Layer 19 of a small transformer language model trained on English Wikipedia (24 layers, counted from 0, width 96).
A neuron adds its activation times its output weights to the MLP's output. To switch it off is to set its activation to zero at one token and run the rest of the model.

Output weights of the MLP neurons that the questions are about. A number n stands for (n - 128) times 0.0052.
n10: 106, 147, 103, 113, 89, 154, 60, 161, 131, 146, 71, 107, 159, 133, 178, 115, 149, 184, 141, 84, 106, 149, 163, 150, 135, 121, 66, 110, 87, 101, 152, 169, 139, 161, 163, 126, 119, 143, 131, 140, 122, 120, 138, 121, 136, 155, 164, 89, 190, 126, 175, 158, 93, 112, 109, 112, 156, 117, 122, 104, 133, 175, 122, 162, 81, 186, 138, 116, 126, 135, 120, 131, 154, 134, 108, 91, 129, 103, 102, 102, 146, 92, 150, 130, 130, 85, 128, 151, 116, 96, 58, 95, 116, 172, 138, 101
n11: 183, 148, 151, 155, 109, 132, 144, 143, 191, 108, 146, 136, 94, 138, 114, 102, 103, 144, 145, 133, 125, 167, 136, 80, 122, 131, 107, 129, 146, 147, 136, 120, 119, 124, 125, 157, 157, 129, 111, 169, 190, 107, 67, 166, 114, 138, 139, 130, 116, 148, 89, 123, 121, 137, 101, 159, 137, 34, 166, 166, 135, 100, 133, 130, 169, 159, 151, 90, 138, 194, 156, 83, 146, 133, 88, 110, 87, 179, 140, 82, 104, 114, 136, 135, 117, 92, 166, 151, 138, 111, 164, 157, 115, 113, 156, 66
n12: 155, 137, 117, 85, 117, 123, 127, 121, 123, 167, 154, 123, 125, 129, 147, 127, 108, 87, 141, 123, 140, 136, 155, 106, 76, 100, 120, 109, 172, 171, 148, 107, 125, 160, 170, 93, 113, 121, 74, 114, 172, 110, 114, 166, 79, 102, 147, 85, 134, 105, 158, 141, 154, 154, 121, 115, 116, 66, 67, 115, 104, 137, 157, 156, 150, 96, 110, 111, 81, 103, 100, 155, 134, 154, 114, 135, 128, 164, 94, 89, 171, 180, 95, 96, 192, 146, 100, 128, 66, 153, 163, 93, 97, 156, 127, 124
n21: 149, 132, 130, 150, 145, 178, 126, 100, 171, 163, 77, 135, 141, 128, 132, 75, 94, 107, 171, 162, 86, 92, 118, 129, 127, 84, 113, 147, 123, 87, 79, 124, 90, 89, 131, 132, 104, 106, 101, 74, 94, 132, 164, 151, 159, 149, 69, 158, 110, 97, 78, 161, 130, 84, 133, 146, 130, 153, 131, 123, 88, 97, 192, 41, 181, 172, 105, 125, 130, 133, 103, 59, 132, 160, 158, 93, 100, 124, 114, 121, 129, 76, 179, 105, 124, 143, 151, 99, 121, 131, 112, 181, 113, 88, 141, 133
n25: 154, 114, 117, 175, 138, 81, 85, 91, 134, 130, 119, 101, 103, 165, 120, 113, 167, 170, 89, 142, 171, 164, 118, 156, 160, 87, 185, 109, 146, 98, 137, 97, 128, 119, 156, 164, 146, 141, 117, 148, 131, 98, 94, 167, 100, 139, 102, 141, 84, 90, 131, 175, 135, 114, 141, 136, 111, 137, 119, 113, 148, 136, 170, 176, 98, 84, 131, 137, 169, 154, 128, 97, 124, 176, 169, 133, 155, 78, 145, 107, 164, 144, 94, 55, 149, 139, 119, 114, 95, 134, 188, 110, 138, 160, 106, 110
n27: 128, 74, 120, 105, 109, 92, 105, 130, 122, 182, 103, 134, 116, 124, 184, 187, 88, 78, 165, 163, 115, 100, 133, 72, 184, 135, 115, 109, 113, 73, 133, 120, 116, 109, 142, 103, 71, 157, 166, 140, 123, 128, 109, 109, 112, 133, 125, 170, 147, 83, 164, 137, 141, 113, 119, 119, 170, 120, 105, 60, 104, 113, 217, 138, 91, 87, 112, 74, 101, 132, 91, 136, 159, 143, 181, 190, 122, 129, 165, 171, 132, 148, 125, 148, 105, 127, 106, 163, 88, 108, 157, 82, 123, 130, 142, 205
n53: 116, 159, 116, 135, 157, 146, 146, 83, 127, 126, 144, 133, 120, 91, 119, 131, 138, 149, 163, 140, 101, 141, 104, 175, 127, 116, 138, 91, 65, 125, 84, 121, 77, 174, 153, 154, 157, 103, 187, 94, 115, 185, 113, 120, 137, 125, 84, 125, 187, 149, 115, 119, 78, 102, 154, 176, 131, 128, 155, 85, 112, 168, 140, 171, 75, 103, 115, 123, 112, 122, 199, 127, 203, 107, 139, 111, 102, 110, 101, 120, 101, 125, 157, 149, 112, 176, 100, 120, 182, 132, 139, 84, 180, 139, 129, 189
n61: 166, 109, 129, 88, 147, 108, 134, 86, 165, 143, 114, 174, 109, 155, 121, 135, 123, 88, 176, 190, 124, 127, 168, 110, 186, 99, 145, 150, 162, 127, 112, 136, 86, 126, 149, 101, 85, 127, 121, 138, 67, 84, 106, 139, 119, 143, 90, 174, 171, 105, 137, 163, 132, 133, 151, 152, 141, 159, 130, 110, 185, 52, 166, 123, 185, 122, 116, 127, 114, 86, 182, 58, 144, 137, 36, 112, 124, 153, 122, 140, 153, 142, 162, 127, 95, 104, 113, 124, 141, 73, 122, 89, 147, 139, 146, 145
n74: 121, 138, 131, 109, 125, 147, 66, 166, 131, 152, 168, 116, 154, 151, 150, 132, 176, 135, 117, 108, 157, 138, 102, 138, 134, 58, 132, 97, 77, 152, 120, 83, 104, 177, 124, 126, 163, 175, 124, 122, 146, 119, 113, 174, 140, 184, 184, 122, 97, 195, 117, 140, 100, 111, 71, 157, 92, 105, 108, 148, 107, 180, 149, 98, 94, 179, 113, 108, 82, 138, 159, 80, 154, 83, 213, 85, 125, 160, 93, 152, 72, 190, 106, 160, 133, 152, 150, 110, 128, 104, 117, 149, 109, 79, 134, 96
n91: 90, 125, 64, 117, 148, 89, 141, 172, 249, 107, 136, 158, 123, 155, 121, 94, 161, 143, 143, 177, 168, 181, 125, 141, 131, 145, 128, 92, 126, 128, 64, 137, 119, 126, 84, 152, 95, 112, 129, 157, 111, 129, 143, 164, 64, 91, 110, 89, 159, 135, 150, 127, 126, 78, 149, 156, 106, 107, 159, 101, 114, 166, 149, 132, 87, 146, 174, 169, 76, 100, 79, 140, 144, 181, 129, 130, 90, 137, 157, 103, 166, 127, 92, 152, 126, 115, 148, 154, 170, 166, 127, 174, 132, 110, 63, 110
n97: 75, 175, 151, 67, 118, 100, 144, 175, 135, 152, 168, 106, 135, 152, 102, 210, 127, 151, 158, 128, 125, 131, 185, 128, 167, 99, 121, 101, 135, 143, 88, 140, 151, 140, 154, 165, 159, 103, 123, 148, 40, 104, 107, 171, 79, 125, 104, 192, 122, 130, 141, 72, 145, 91, 155, 115, 111, 143, 170, 129, 101, 138, 128, 135, 36, 154, 145, 147, 136, 81, 131, 133, 127, 153, 127, 181, 108, 118, 101, 138, 148, 153, 120, 108, 101, 80, 107, 127, 98, 155, 77, 119, 81, 112, 103, 137
n98: 110, 137, 138, 133, 138, 153, 140, 136, 97, 111, 164, 173, 124, 146, 108, 132, 189, 121, 96, 103, 103, 164, 101, 184, 168, 206, 176, 119, 95, 143, 181, 76, 169, 149, 121, 154, 99, 169, 182, 109, 137, 124, 121, 126, 185, 135, 143, 41, 124, 114, 103, 85, 98, 133, 191, 118, 143, 150, 136, 80, 126, 157, 102, 113, 96, 124, 150, 134, 124, 120, 102, 183, 85, 116, 151, 81, 106, 156, 91, 137, 111, 111, 134, 146, 100, 121, 112, 134, 146, 125, 119, 130, 133, 109, 127, 144
n111: 143, 162, 150, 126, 115, 146, 178, 101, 111, 139, 156, 131, 122, 150, 107, 201, 161, 120, 71, 167, 115, 131, 169, 142, 139, 176, 167, 147, 144, 141, 135, 103, 129, 142, 128, 115, 137, 164, 115, 111, 85, 108, 189, 128, 132, 120, 73, 92, 91, 170, 146, 216, 120, 78, 148, 91, 53, 108, 109, 116, 131, 137, 102, 103, 138, 118, 175, 147, 125, 73, 145, 74, 100, 138, 86, 118, 81, 139, 134, 97, 129, 152, 189, 60, 110, 158, 212, 141, 157, 141, 163, 127, 144, 136, 129, 104
n151: 95, 155, 105, 117, 157, 85, 128, 115, 159, 130, 105, 105, 135, 145, 130, 85, 117, 177, 158, 144, 128, 166, 135, 97, 114, 97, 121, 125, 151, 162, 113, 123, 96, 180, 170, 107, 112, 160, 118, 122, 113, 104, 138, 97, 98, 95, 52, 147, 86, 121, 158, 136, 79, 102, 177, 89, 120, 167, 141, 116, 130, 107, 153, 95, 134, 155, 114, 167, 107, 138, 108, 141, 136, 83, 124, 108, 83, 130, 136, 115, 158, 127, 127, 94, 124, 129, 130, 143, 94, 171, 181, 128, 170, 112, 117, 130
n159: 89, 119, 185, 102, 157, 106, 101, 147, 87, 76, 81, 139, 83, 135, 169, 64, 166, 142, 151, 112, 103, 150, 119, 129, 162, 102, 196, 122, 153, 180, 137, 130, 176, 99, 85, 130, 129, 159, 140, 103, 113, 177, 162, 105, 93, 100, 93, 114, 124, 144, 161, 66, 105, 147, 134, 123, 118, 185, 131, 141, 148, 129, 151, 103, 112, 115, 99, 74, 137, 42, 139, 124, 131, 95, 109, 202, 134, 167, 139, 113, 105, 144, 140, 144, 123, 132, 155, 148, 161, 143, 110, 172, 172, 160, 132, 162
n161: 107, 149, 105, 124, 147, 151, 191, 25, 80, 116, 100, 163, 127, 87, 147, 120, 93, 81, 161, 133, 104, 148, 168, 129, 142, 106, 85, 129, 119, 152, 85, 131, 51, 101, 132, 156, 126, 80, 180, 171, 88, 125, 125, 111, 129, 166, 125, 157, 157, 117, 144, 83, 144, 158, 132, 159, 142, 153, 152, 113, 141, 155, 185, 181, 108, 104, 121, 142, 114, 103, 102, 120, 139, 114, 145, 106, 114, 130, 150, 111, 107, 149, 100, 152, 156, 130, 151, 151, 127, 95, 68, 140, 132, 182, 128, 153

Each question names a token from some text and the token that comes next. It shows the activations a of the neurons there, in the order above. A number n stands for (n - 128) times 0.11.

Then comes g, the gradient of the next token's log-probability with respect to the MLP's output, scaled to length 1. A neuron's effect is roughly proportional to its activation times (output weights . g). A number n stands for (n - 128) times 0.0037.

"/", then "St"
a: 128, 131, 129, 115, 131, 155, 129, 130, 128, 184, 129, 126, 135, 129, 123, 125
g: 137, 126, 127, 104, 171, 150, 161, 173, 149, 151, 124, 134, 190, 130, 104, 110, 116, 101, 152, 143, 146, 130, 108, 171, 134, 174, 116, 163, 95, 126, 123, 115, 68, 105, 111, 187, 139, 114, 114, 123, 49, 172, 126, 143, 109, 147, 95, 101, 142, 114, 124, 115, 158, 104, 125, 120, 113, 164, 151, 137, 176, 133, 128, 136, 162, 103, 213, 167, 104, 85, 148, 114, 159, 105, 125, 74, 120, 158, 102, 156, 143, 134, 142, 84, 126, 123, 113, 90, 150, 108, 120, 100, 131, 135, 120, 125
Which neuron, switched off, raises the next token's probability most? n27

"ot", then "re"
a: 125, 129, 116, 131, 122, 134, 127, 151, 124, 139, 136, 118, 128, 123, 128, 133
g: 90, 166, 118, 142, 150, 146, 83, 137, 119, 122, 103, 129, 138, 133, 102, 80, 103, 161, 102, 160, 163, 134, 113, 147, 123, 143, 126, 174, 144, 162, 128, 133, 149, 125, 83, 168, 135, 138, 96, 75, 151, 55, 135, 115, 102, 111, 150, 107, 171, 137, 137, 123, 110, 179, 125, 117, 90, 147, 136, 120, 113, 134, 164, 148, 132, 105, 179, 99, 144, 166, 105, 127, 189, 186, 177, 97, 100, 132, 120, 110, 70, 129, 118, 162, 150, 122, 104, 127, 118, 133, 152, 131, 141, 73, 160, 151
Which neuron, switched off, raises the next token's probability most? n61

"ri", then "x"
a: 122, 124, 128, 130, 129, 130, 122, 125, 23, 125, 128, 128, 130, 127, 128, 133
g: 116, 110, 159, 134, 146, 81, 139, 69, 105, 149, 128, 88, 137, 105, 126, 94, 160, 113, 113, 129, 181, 134, 135, 146, 141, 142, 78, 92, 129, 130, 131, 108, 154, 151, 180, 120, 98, 113, 133, 114, 150, 156, 130, 126, 135, 155, 172, 119, 135, 157, 161, 89, 177, 182, 149, 78, 111, 166, 184, 99, 119, 84, 86, 157, 172, 89, 121, 69, 134, 151, 95, 147, 114, 119, 120, 149, 140, 89, 147, 118, 93, 89, 132, 106, 160, 120, 128, 104, 89, 162, 115, 149, 120, 141, 128, 121
Which neuron, switched off, lowers the next token's probability most? n74

"ak", then "ist"
a: 122, 131, 141, 129, 129, 130, 128, 119, 57, 127, 127, 124, 126, 128, 123, 129
g: 129, 129, 110, 143, 104, 110, 78, 101, 108, 117, 104, 127, 134, 98, 171, 180, 156, 143, 118, 126, 196, 133, 116, 126, 125, 114, 67, 88, 154, 189, 94, 185, 90, 145, 154, 189, 136, 130, 95, 157, 174, 116, 151, 139, 143, 121, 170, 103, 74, 157, 128, 127, 152, 169, 124, 132, 154, 147, 112, 146, 151, 161, 121, 130, 79, 99, 130, 118, 89, 117, 124, 117, 164, 133, 143, 162, 141, 102, 121, 142, 168, 120, 161, 104, 133, 101, 87, 104, 126, 109, 152, 104, 157, 98, 123, 130
Which neuron, switched off, raises the next token's probability most? n74

" p", then "ie"
a: 134, 136, 132, 117, 128, 133, 122, 128, 130, 129, 169, 131, 129, 126, 127, 143
g: 117, 163, 108, 150, 137, 96, 90, 110, 101, 131, 150, 147, 158, 136, 150, 99, 138, 151, 170, 110, 121, 111, 158, 137, 133, 163, 155, 114, 93, 112, 173, 111, 156, 157, 126, 185, 167, 110, 116, 128, 133, 101, 101, 100, 101, 145, 100, 119, 143, 111, 161, 147, 124, 127, 63, 93, 145, 134, 121, 106, 87, 104, 152, 189, 110, 151, 150, 111, 87, 97, 131, 125, 163, 176, 81, 134, 164, 163, 168, 134, 158, 136, 92, 136, 106, 141, 158, 139, 187, 162, 107, 78, 99, 132, 120, 88
Which neuron, switched off, lowers the next token's probability most? n97

"-", then "in"
a: 131, 128, 139, 133, 123, 180, 128, 127, 123, 129, 135, 128, 132, 126, 120, 130
g: 134, 119, 141, 149, 87, 112, 138, 150, 144, 142, 124, 110, 127, 166, 134, 112, 109, 134, 113, 126, 149, 150, 162, 64, 107, 134, 127, 85, 133, 146, 172, 122, 130, 133, 175, 132, 146, 170, 83, 115, 107, 151, 114, 171, 136, 147, 138, 116, 97, 156, 157, 108, 130, 201, 111, 123, 175, 109, 142, 161, 101, 148, 153, 104, 136, 114, 128, 148, 101, 138, 110, 156, 96, 161, 99, 126, 163, 100, 108, 102, 62, 160, 117, 111, 160, 85, 167, 112, 86, 131, 164, 77, 100, 138, 65, 164
Which two neurons, each switched off alone, lower its probability most, in order? n12, n27

"s", then " of"
a: 131, 125, 130, 129, 127, 128, 129, 107, 167, 133, 185, 128, 129, 126, 155, 136
g: 149, 148, 155, 120, 119, 167, 143, 87, 120, 189, 136, 152, 139, 148, 143, 109, 119, 87, 127, 130, 121, 108, 169, 116, 154, 136, 143, 147, 110, 89, 101, 135, 132, 109, 106, 128, 94, 166, 95, 143, 143, 88, 102, 163, 90, 129, 110, 164, 162, 118, 161, 112, 128, 131, 86, 84, 160, 100, 103, 121, 114, 143, 120, 117, 111, 57, 112, 89, 137, 144, 105, 139, 144, 175, 132, 119, 119, 106, 121, 194, 133, 175, 108, 151, 123, 57, 163, 100, 118, 108, 99, 62, 115, 104, 114, 98
Which neuron, switched off, lowers the next token's probability most? n97

"ter", then " |"
a: 126, 126, 128, 147, 128, 128, 128, 127, 128, 170, 130, 162, 129, 115, 125, 127
g: 109, 101, 135, 126, 200, 118, 138, 152, 118, 184, 92, 114, 117, 150, 130, 112, 101, 152, 175, 162, 109, 185, 104, 119, 115, 123, 109, 165, 116, 116, 127, 120, 142, 127, 93, 103, 145, 127, 69, 149, 97, 150, 160, 146, 98, 126, 100, 153, 138, 122, 110, 150, 113, 164, 163, 92, 131, 99, 88, 110, 164, 109, 134, 128, 160, 121, 105, 93, 137, 152, 122, 82, 124, 113, 103, 148, 122, 89, 95, 113, 175, 117, 171, 162, 129, 132, 173, 85, 145, 122, 109, 155, 109, 173, 128, 203
Which neuron, switched off, raises the next token's probability most? n98

"ing", then " was"
a: 129, 124, 146, 126, 162, 130, 128, 154, 127, 128, 128, 92, 122, 131, 120, 129
g: 107, 141, 121, 123, 133, 103, 127, 112, 110, 177, 132, 101, 71, 158, 147, 103, 127, 156, 199, 129, 133, 145, 131, 108, 107, 135, 129, 137, 120, 176, 87, 63, 125, 161, 91, 136, 110, 140, 121, 178, 176, 143, 73, 108, 139, 153, 150, 139, 108, 141, 119, 117, 141, 147, 112, 124, 75, 69, 142, 92, 107, 111, 152, 148, 148, 89, 184, 97, 108, 145, 123, 138, 149, 121, 81, 122, 110, 155, 166, 187, 136, 100, 122, 130, 137, 109, 123, 103, 102, 139, 192, 108, 143, 131, 153, 132
Which neuron, switched off, lowers the next token's probability most? n12

"C", then "A"
a: 130, 124, 134, 125, 127, 156, 128, 145, 128, 128, 132, 129, 127, 104, 128, 132
g: 153, 150, 137, 142, 67, 117, 86, 135, 148, 111, 92, 107, 136, 192, 130, 174, 137, 120, 153, 124, 163, 75, 156, 130, 104, 158, 174, 140, 126, 113, 114, 116, 132, 137, 135, 157, 71, 106, 143, 157, 139, 123, 141, 59, 137, 113, 178, 123, 155, 118, 87, 97, 92, 131, 101, 183, 165, 140, 107, 125, 113, 109, 93, 135, 112, 162, 118, 167, 139, 150, 134, 98, 149, 145, 127, 121, 115, 118, 70, 116, 177, 135, 166, 124, 136, 115, 171, 159, 149, 100, 130, 179, 98, 119, 129, 144
Which neuron, switched off, lowers the next token's probability most? n151

"ud", then "d"
a: 132, 114, 128, 126, 137, 130, 125, 135, 128, 133, 129, 128, 128, 123, 132, 129
g: 141, 111, 120, 141, 107, 85, 152, 162, 124, 158, 71, 99, 150, 154, 171, 149, 142, 84, 124, 127, 105, 117, 97, 142, 95, 163, 196, 75, 161, 175, 111, 146, 164, 116, 111, 159, 108, 130, 155, 114, 149, 118, 118, 196, 120, 100, 166, 146, 133, 130, 120, 118, 169, 142, 152, 165, 151, 163, 120, 133, 102, 140, 130, 82, 111, 143, 104, 139, 133, 107, 81, 130, 112, 109, 103, 126, 91, 182, 142, 115, 103, 129, 167, 181, 123, 85, 131, 104, 81, 132, 103, 131, 101, 147, 122, 116
Which neuron, switched off, raises the next token's probability most? n25

"ark", then "et"
a: 121, 126, 128, 128, 131, 150, 130, 122, 127, 150, 128, 126, 134, 93, 126, 133
g: 138, 107, 126, 182, 142, 107, 129, 120, 118, 128, 144, 147, 157, 95, 108, 108, 103, 148, 102, 130, 144, 144, 89, 128, 101, 179, 120, 96, 66, 114, 145, 105, 46, 145, 122, 146, 162, 119, 75, 144, 122, 117, 148, 142, 128, 153, 145, 149, 114, 176, 125, 115, 104, 97, 109, 87, 80, 159, 113, 144, 79, 120, 110, 101, 97, 126, 149, 120, 107, 125, 147, 106, 172, 188, 138, 120, 91, 119, 137, 67, 133, 110, 161, 125, 86, 132, 120, 123, 174, 124, 96, 151, 117, 100, 69, 121
Which neuron, switched off, lowers the next token's probability most? n91

" Gr", then "and"
a: 127, 95, 132, 53, 118, 126, 128, 124, 134, 129, 129, 132, 128, 127, 165, 107
g: 161, 103, 130, 113, 160, 109, 127, 126, 124, 81, 104, 168, 132, 121, 106, 83, 116, 154, 78, 147, 62, 120, 172, 111, 130, 136, 192, 115, 130, 103, 172, 114, 152, 104, 76, 170, 107, 108, 150, 150, 129, 117, 137, 92, 104, 103, 133, 140, 166, 152, 125, 77, 188, 105, 113, 145, 70, 154, 82, 132, 111, 110, 113, 110, 92, 102, 149, 105, 135, 130, 146, 147, 141, 158, 110, 110, 77, 119, 89, 105, 99, 122, 131, 149, 120, 103, 172, 156, 125, 124, 114, 123, 160, 135, 158, 94
Which neuron, switched off, lowers the next token's probability most? n159

"ent", then "ine"
a: 132, 152, 131, 121, 67, 128, 130, 128, 126, 136, 139, 123, 129, 130, 128, 129
g: 120, 88, 136, 146, 149, 96, 84, 95, 135, 148, 144, 159, 164, 147, 131, 155, 96, 162, 157, 68, 144, 151, 159, 102, 99, 143, 142, 180, 117, 100, 159, 140, 97, 89, 122, 154, 113, 104, 135, 184, 126, 94, 63, 142, 125, 83, 127, 123, 161, 157, 143, 159, 130, 99, 111, 134, 93, 132, 109, 146, 182, 132, 101, 176, 61, 119, 115, 79, 104, 132, 158, 101, 122, 116, 123, 136, 114, 135, 154, 112, 97, 131, 135, 153, 171, 126, 94, 150, 124, 141, 117, 175, 102, 123, 138, 95
Which neuron, switched off, raises the next token's probability most? n25

"ess", then "ion"
a: 130, 126, 127, 130, 74, 128, 128, 128, 126, 132, 126, 129, 126, 127, 130, 118
g: 98, 136, 92, 156, 88, 137, 110, 148, 151, 153, 71, 155, 161, 116, 178, 77, 115, 92, 114, 97, 92, 84, 125, 121, 119, 82, 90, 130, 104, 194, 110, 112, 158, 130, 154, 157, 129, 112, 124, 128, 113, 131, 158, 120, 136, 103, 169, 114, 72, 115, 170, 124, 121, 128, 69, 97, 120, 119, 100, 101, 122, 138, 115, 132, 136, 162, 167, 99, 121, 112, 162, 144, 102, 103, 105, 122, 144, 130, 133, 106, 122, 163, 128, 151, 135, 109, 65, 117, 136, 108, 163, 172, 158, 180, 166, 114
Which neuron, switched off, lowers the next token's probability most? n25

" m", then "en"
a: 133, 119, 114, 131, 127, 128, 129, 127, 121, 124, 129, 130, 130, 126, 127, 127
g: 66, 108, 120, 156, 130, 98, 117, 136, 151, 128, 116, 86, 118, 120, 83, 58, 150, 121, 100, 120, 132, 133, 119, 111, 114, 96, 141, 120, 134, 92, 117, 79, 113, 121, 86, 118, 142, 137, 134, 97, 136, 158, 150, 126, 125, 128, 121, 130, 169, 173, 156, 47, 116, 148, 187, 102, 108, 95, 96, 124, 119, 139, 117, 78, 117, 132, 138, 119, 71, 126, 84, 197, 92, 177, 147, 72, 143, 129, 140, 125, 174, 132, 99, 129, 125, 134, 163, 115, 145, 152, 128, 148, 118, 103, 118, 133
Which neuron, switched off, lowers the next token's probability most? n11

"ap", then "pen"
a: 132, 125, 127, 139, 3, 128, 132, 129, 128, 114, 131, 122, 135, 128, 129, 130
g: 43, 157, 159, 118, 97, 137, 82, 103, 139, 129, 140, 121, 104, 68, 109, 137, 162, 51, 88, 133, 74, 162, 127, 108, 111, 149, 143, 124, 150, 174, 138, 119, 142, 77, 115, 106, 134, 145, 100, 102, 118, 94, 125, 118, 125, 166, 158, 130, 138, 163, 81, 164, 101, 118, 157, 130, 147, 82, 131, 112, 113, 93, 113, 149, 94, 116, 140, 94, 180, 154, 113, 87, 88, 135, 134, 118, 139, 136, 124, 95, 130, 121, 120, 138, 156, 109, 111, 109, 130, 139, 162, 148, 119, 172, 120, 166
Which neuron, switched off, lowers the next token's probability most? n91

"tain", then " H"
a: 131, 122, 123, 121, 128, 134, 131, 131, 126, 124, 128, 133, 104, 127, 129, 128
g: 78, 130, 117, 131, 98, 133, 94, 120, 136, 89, 141, 160, 118, 69, 126, 145, 132, 143, 118, 112, 184, 140, 166, 84, 137, 167, 137, 117, 156, 91, 149, 120, 88, 127, 192, 92, 124, 143, 143, 60, 135, 110, 153, 134, 174, 124, 107, 138, 105, 106, 133, 148, 153, 133, 153, 125, 83, 102, 185, 153, 165, 135, 153, 121, 112, 166, 126, 173, 70, 106, 120, 173, 124, 100, 119, 107, 134, 196, 146, 127, 96, 127, 119, 86, 112, 134, 117, 126, 99, 98, 108, 134, 143, 119, 128, 99
Which neuron, switched off, raises the next token's probability most? n111

"ent", then " a"
a: 128, 120, 146, 103, 122, 131, 126, 127, 127, 112, 132, 127, 125, 128, 130, 128
g: 136, 102, 134, 142, 108, 157, 162, 179, 134, 141, 104, 98, 107, 136, 135, 159, 98, 132, 76, 151, 98, 136, 120, 83, 148, 104, 176, 96, 115, 157, 111, 148, 101, 153, 165, 143, 161, 124, 132, 104, 116, 141, 153, 138, 154, 148, 119, 76, 97, 153, 128, 102, 132, 112, 135, 179, 171, 121, 144, 131, 159, 112, 90, 194, 128, 118, 117, 129, 125, 83, 164, 123, 123, 113, 125, 130, 153, 127, 108, 85, 128, 136, 130, 97, 43, 151, 119, 115, 118, 194, 150, 114, 142, 146, 183, 81
Which neuron, switched off, lowers the next token's probability most? n21

" made", then " to"
a: 127, 127, 128, 142, 128, 120, 126, 130, 125, 137, 121, 128, 129, 125, 126, 99
g: 159, 147, 135, 106, 134, 131, 131, 136, 109, 110, 137, 130, 115, 135, 82, 88, 130, 93, 133, 110, 132, 177, 96, 162, 135, 133, 98, 118, 117, 93, 194, 184, 158, 136, 160, 151, 82, 125, 101, 123, 97, 76, 153, 122, 152, 99, 158, 113, 101, 115, 156, 127, 154, 176, 114, 141, 117, 143, 150, 65, 141, 123, 103, 119, 80, 185, 110, 145, 101, 136, 113, 152, 154, 110, 132, 118, 129, 159, 134, 171, 128, 124, 184, 162, 147, 141, 169, 147, 81, 186, 129, 141, 127, 74, 123, 138
Which neuron, switched off, lowers the next token's probability most? n161

" C", then "y"
a: 129, 111, 110, 123, 126, 126, 145, 130, 131, 125, 130, 127, 128, 128, 127, 134
g: 164, 163, 146, 125, 125, 144, 144, 132, 102, 67, 125, 135, 101, 126, 107, 133, 113, 148, 144, 66, 119, 107, 153, 62, 121, 172, 101, 188, 184, 110, 111, 104, 93, 146, 109, 156, 184, 97, 138, 143, 86, 124, 180, 103, 94, 149, 154, 130, 135, 99, 94, 80, 165, 52, 120, 137, 136, 169, 96, 135, 126, 137, 129, 154, 95, 130, 121, 146, 106, 132, 115, 130, 138, 126, 101, 83, 120, 100, 132, 134, 135, 130, 124, 131, 142, 160, 155, 121, 151, 137, 159, 144, 135, 118, 132, 186
Which neuron, switched off, lowers the next token's probability most? n12

"ers", then ","
a: 127, 123, 124, 130, 140, 128, 129, 121, 124, 132, 127, 81, 129, 123, 132, 129
g: 99, 148, 110, 144, 157, 96, 156, 66, 130, 159, 160, 109, 162, 137, 115, 144, 105, 171, 174, 175, 90, 116, 133, 118, 108, 133, 83, 168, 159, 167, 104, 148, 138, 148, 152, 165, 120, 174, 151, 134, 167, 106, 100, 110, 156, 142, 132, 167, 125, 174, 122, 177, 132, 139, 138, 100, 140, 148, 147, 116, 112, 156, 114, 169, 139, 100, 89, 118, 120, 101, 121, 139, 114, 161, 158, 149, 115, 139, 163, 132, 128, 100, 162, 129, 101, 124, 159, 189, 100, 95, 182, 143, 115, 166, 155, 84
Which neuron, switched off, lowers the next token's probability most? n98

"oll", then "\n"
a: 129, 128, 124, 129, 128, 135, 130, 130, 136, 126, 112, 130, 127, 129, 124, 113
g: 139, 139, 131, 111, 114, 131, 96, 131, 183, 184, 123, 140, 95, 93, 155, 131, 102, 106, 112, 159, 87, 68, 182, 145, 116, 70, 80, 163, 123, 116, 100, 122, 109, 105, 117, 173, 202, 160, 134, 79, 62, 113, 142, 176, 125, 133, 164, 86, 123, 103, 141, 160, 128, 134, 149, 89, 149, 137, 151, 127, 148, 152, 124, 134, 140, 113, 108, 116, 130, 153, 136, 107, 131, 166, 154, 132, 70, 134, 99, 122, 123, 130, 111, 121, 137, 112, 107, 85, 150, 165, 156, 134, 125, 101, 129, 134
Which neuron, switched off, raises the next token's probability most? n97

" was", then " organ"
a: 135, 127, 130, 172, 129, 129, 124, 126, 120, 138, 126, 122, 160, 142, 148, 58
g: 165, 156, 133, 115, 143, 156, 107, 153, 175, 63, 173, 103, 145, 94, 105, 130, 82, 149, 97, 109, 136, 110, 111, 147, 140, 109, 54, 100, 147, 137, 122, 167, 119, 105, 148, 139, 126, 105, 113, 131, 199, 130, 111, 151, 175, 125, 93, 147, 114, 145, 136, 113, 114, 170, 148, 147, 194, 85, 83, 124, 74, 158, 154, 131, 158, 143, 150, 75, 155, 135, 142, 161, 135, 114, 138, 114, 142, 94, 116, 147, 162, 131, 131, 131, 115, 134, 100, 90, 142, 110, 159, 118, 133, 90, 105, 117
Which neuron, switched off, raises the next token's probability most? n111

" se", then "eded"
a: 129, 130, 127, 127, 128, 128, 118, 133, 126, 137, 129, 124, 127, 126, 128, 134
g: 116, 160, 114, 90, 121, 78, 154, 154, 159, 156, 131, 152, 161, 123, 139, 129, 160, 107, 146, 112, 113, 126, 108, 159, 129, 138, 132, 65, 128, 96, 168, 117, 112, 146, 107, 142, 101, 123, 141, 173, 97, 110, 114, 107, 130, 161, 121, 198, 141, 149, 138, 122, 108, 101, 67, 111, 191, 90, 110, 63, 127, 111, 79, 113, 72, 133, 80, 128, 142, 120, 107, 112, 147, 124, 115, 94, 157, 140, 104, 121, 136, 153, 148, 103, 103, 99, 146, 113, 153, 129, 124, 172, 122, 77, 179, 114
Which neuron, switched off, lowers the next token's probability most? n91

"ble", then " p"
a: 128, 125, 126, 101, 135, 205, 129, 131, 123, 129, 131, 124, 125, 144, 132, 123
g: 110, 113, 140, 145, 92, 154, 147, 165, 119, 119, 103, 137, 89, 129, 120, 151, 133, 131, 137, 126, 107, 124, 100, 187, 145, 123, 103, 110, 123, 127, 176, 166, 125, 100, 153, 134, 115, 119, 169, 132, 146, 86, 98, 139, 165, 130, 154, 172, 84, 127, 101, 147, 148, 184, 132, 85, 169, 133, 159, 182, 91, 126, 101, 163, 97, 104, 207, 105, 122, 100, 137, 155, 127, 132, 114, 124, 166, 114, 133, 81, 125, 160, 104, 147, 126, 97, 103, 78, 164, 133, 135, 165, 90, 91, 117, 170
Which neuron, switched off, raises the next token's probability most? n151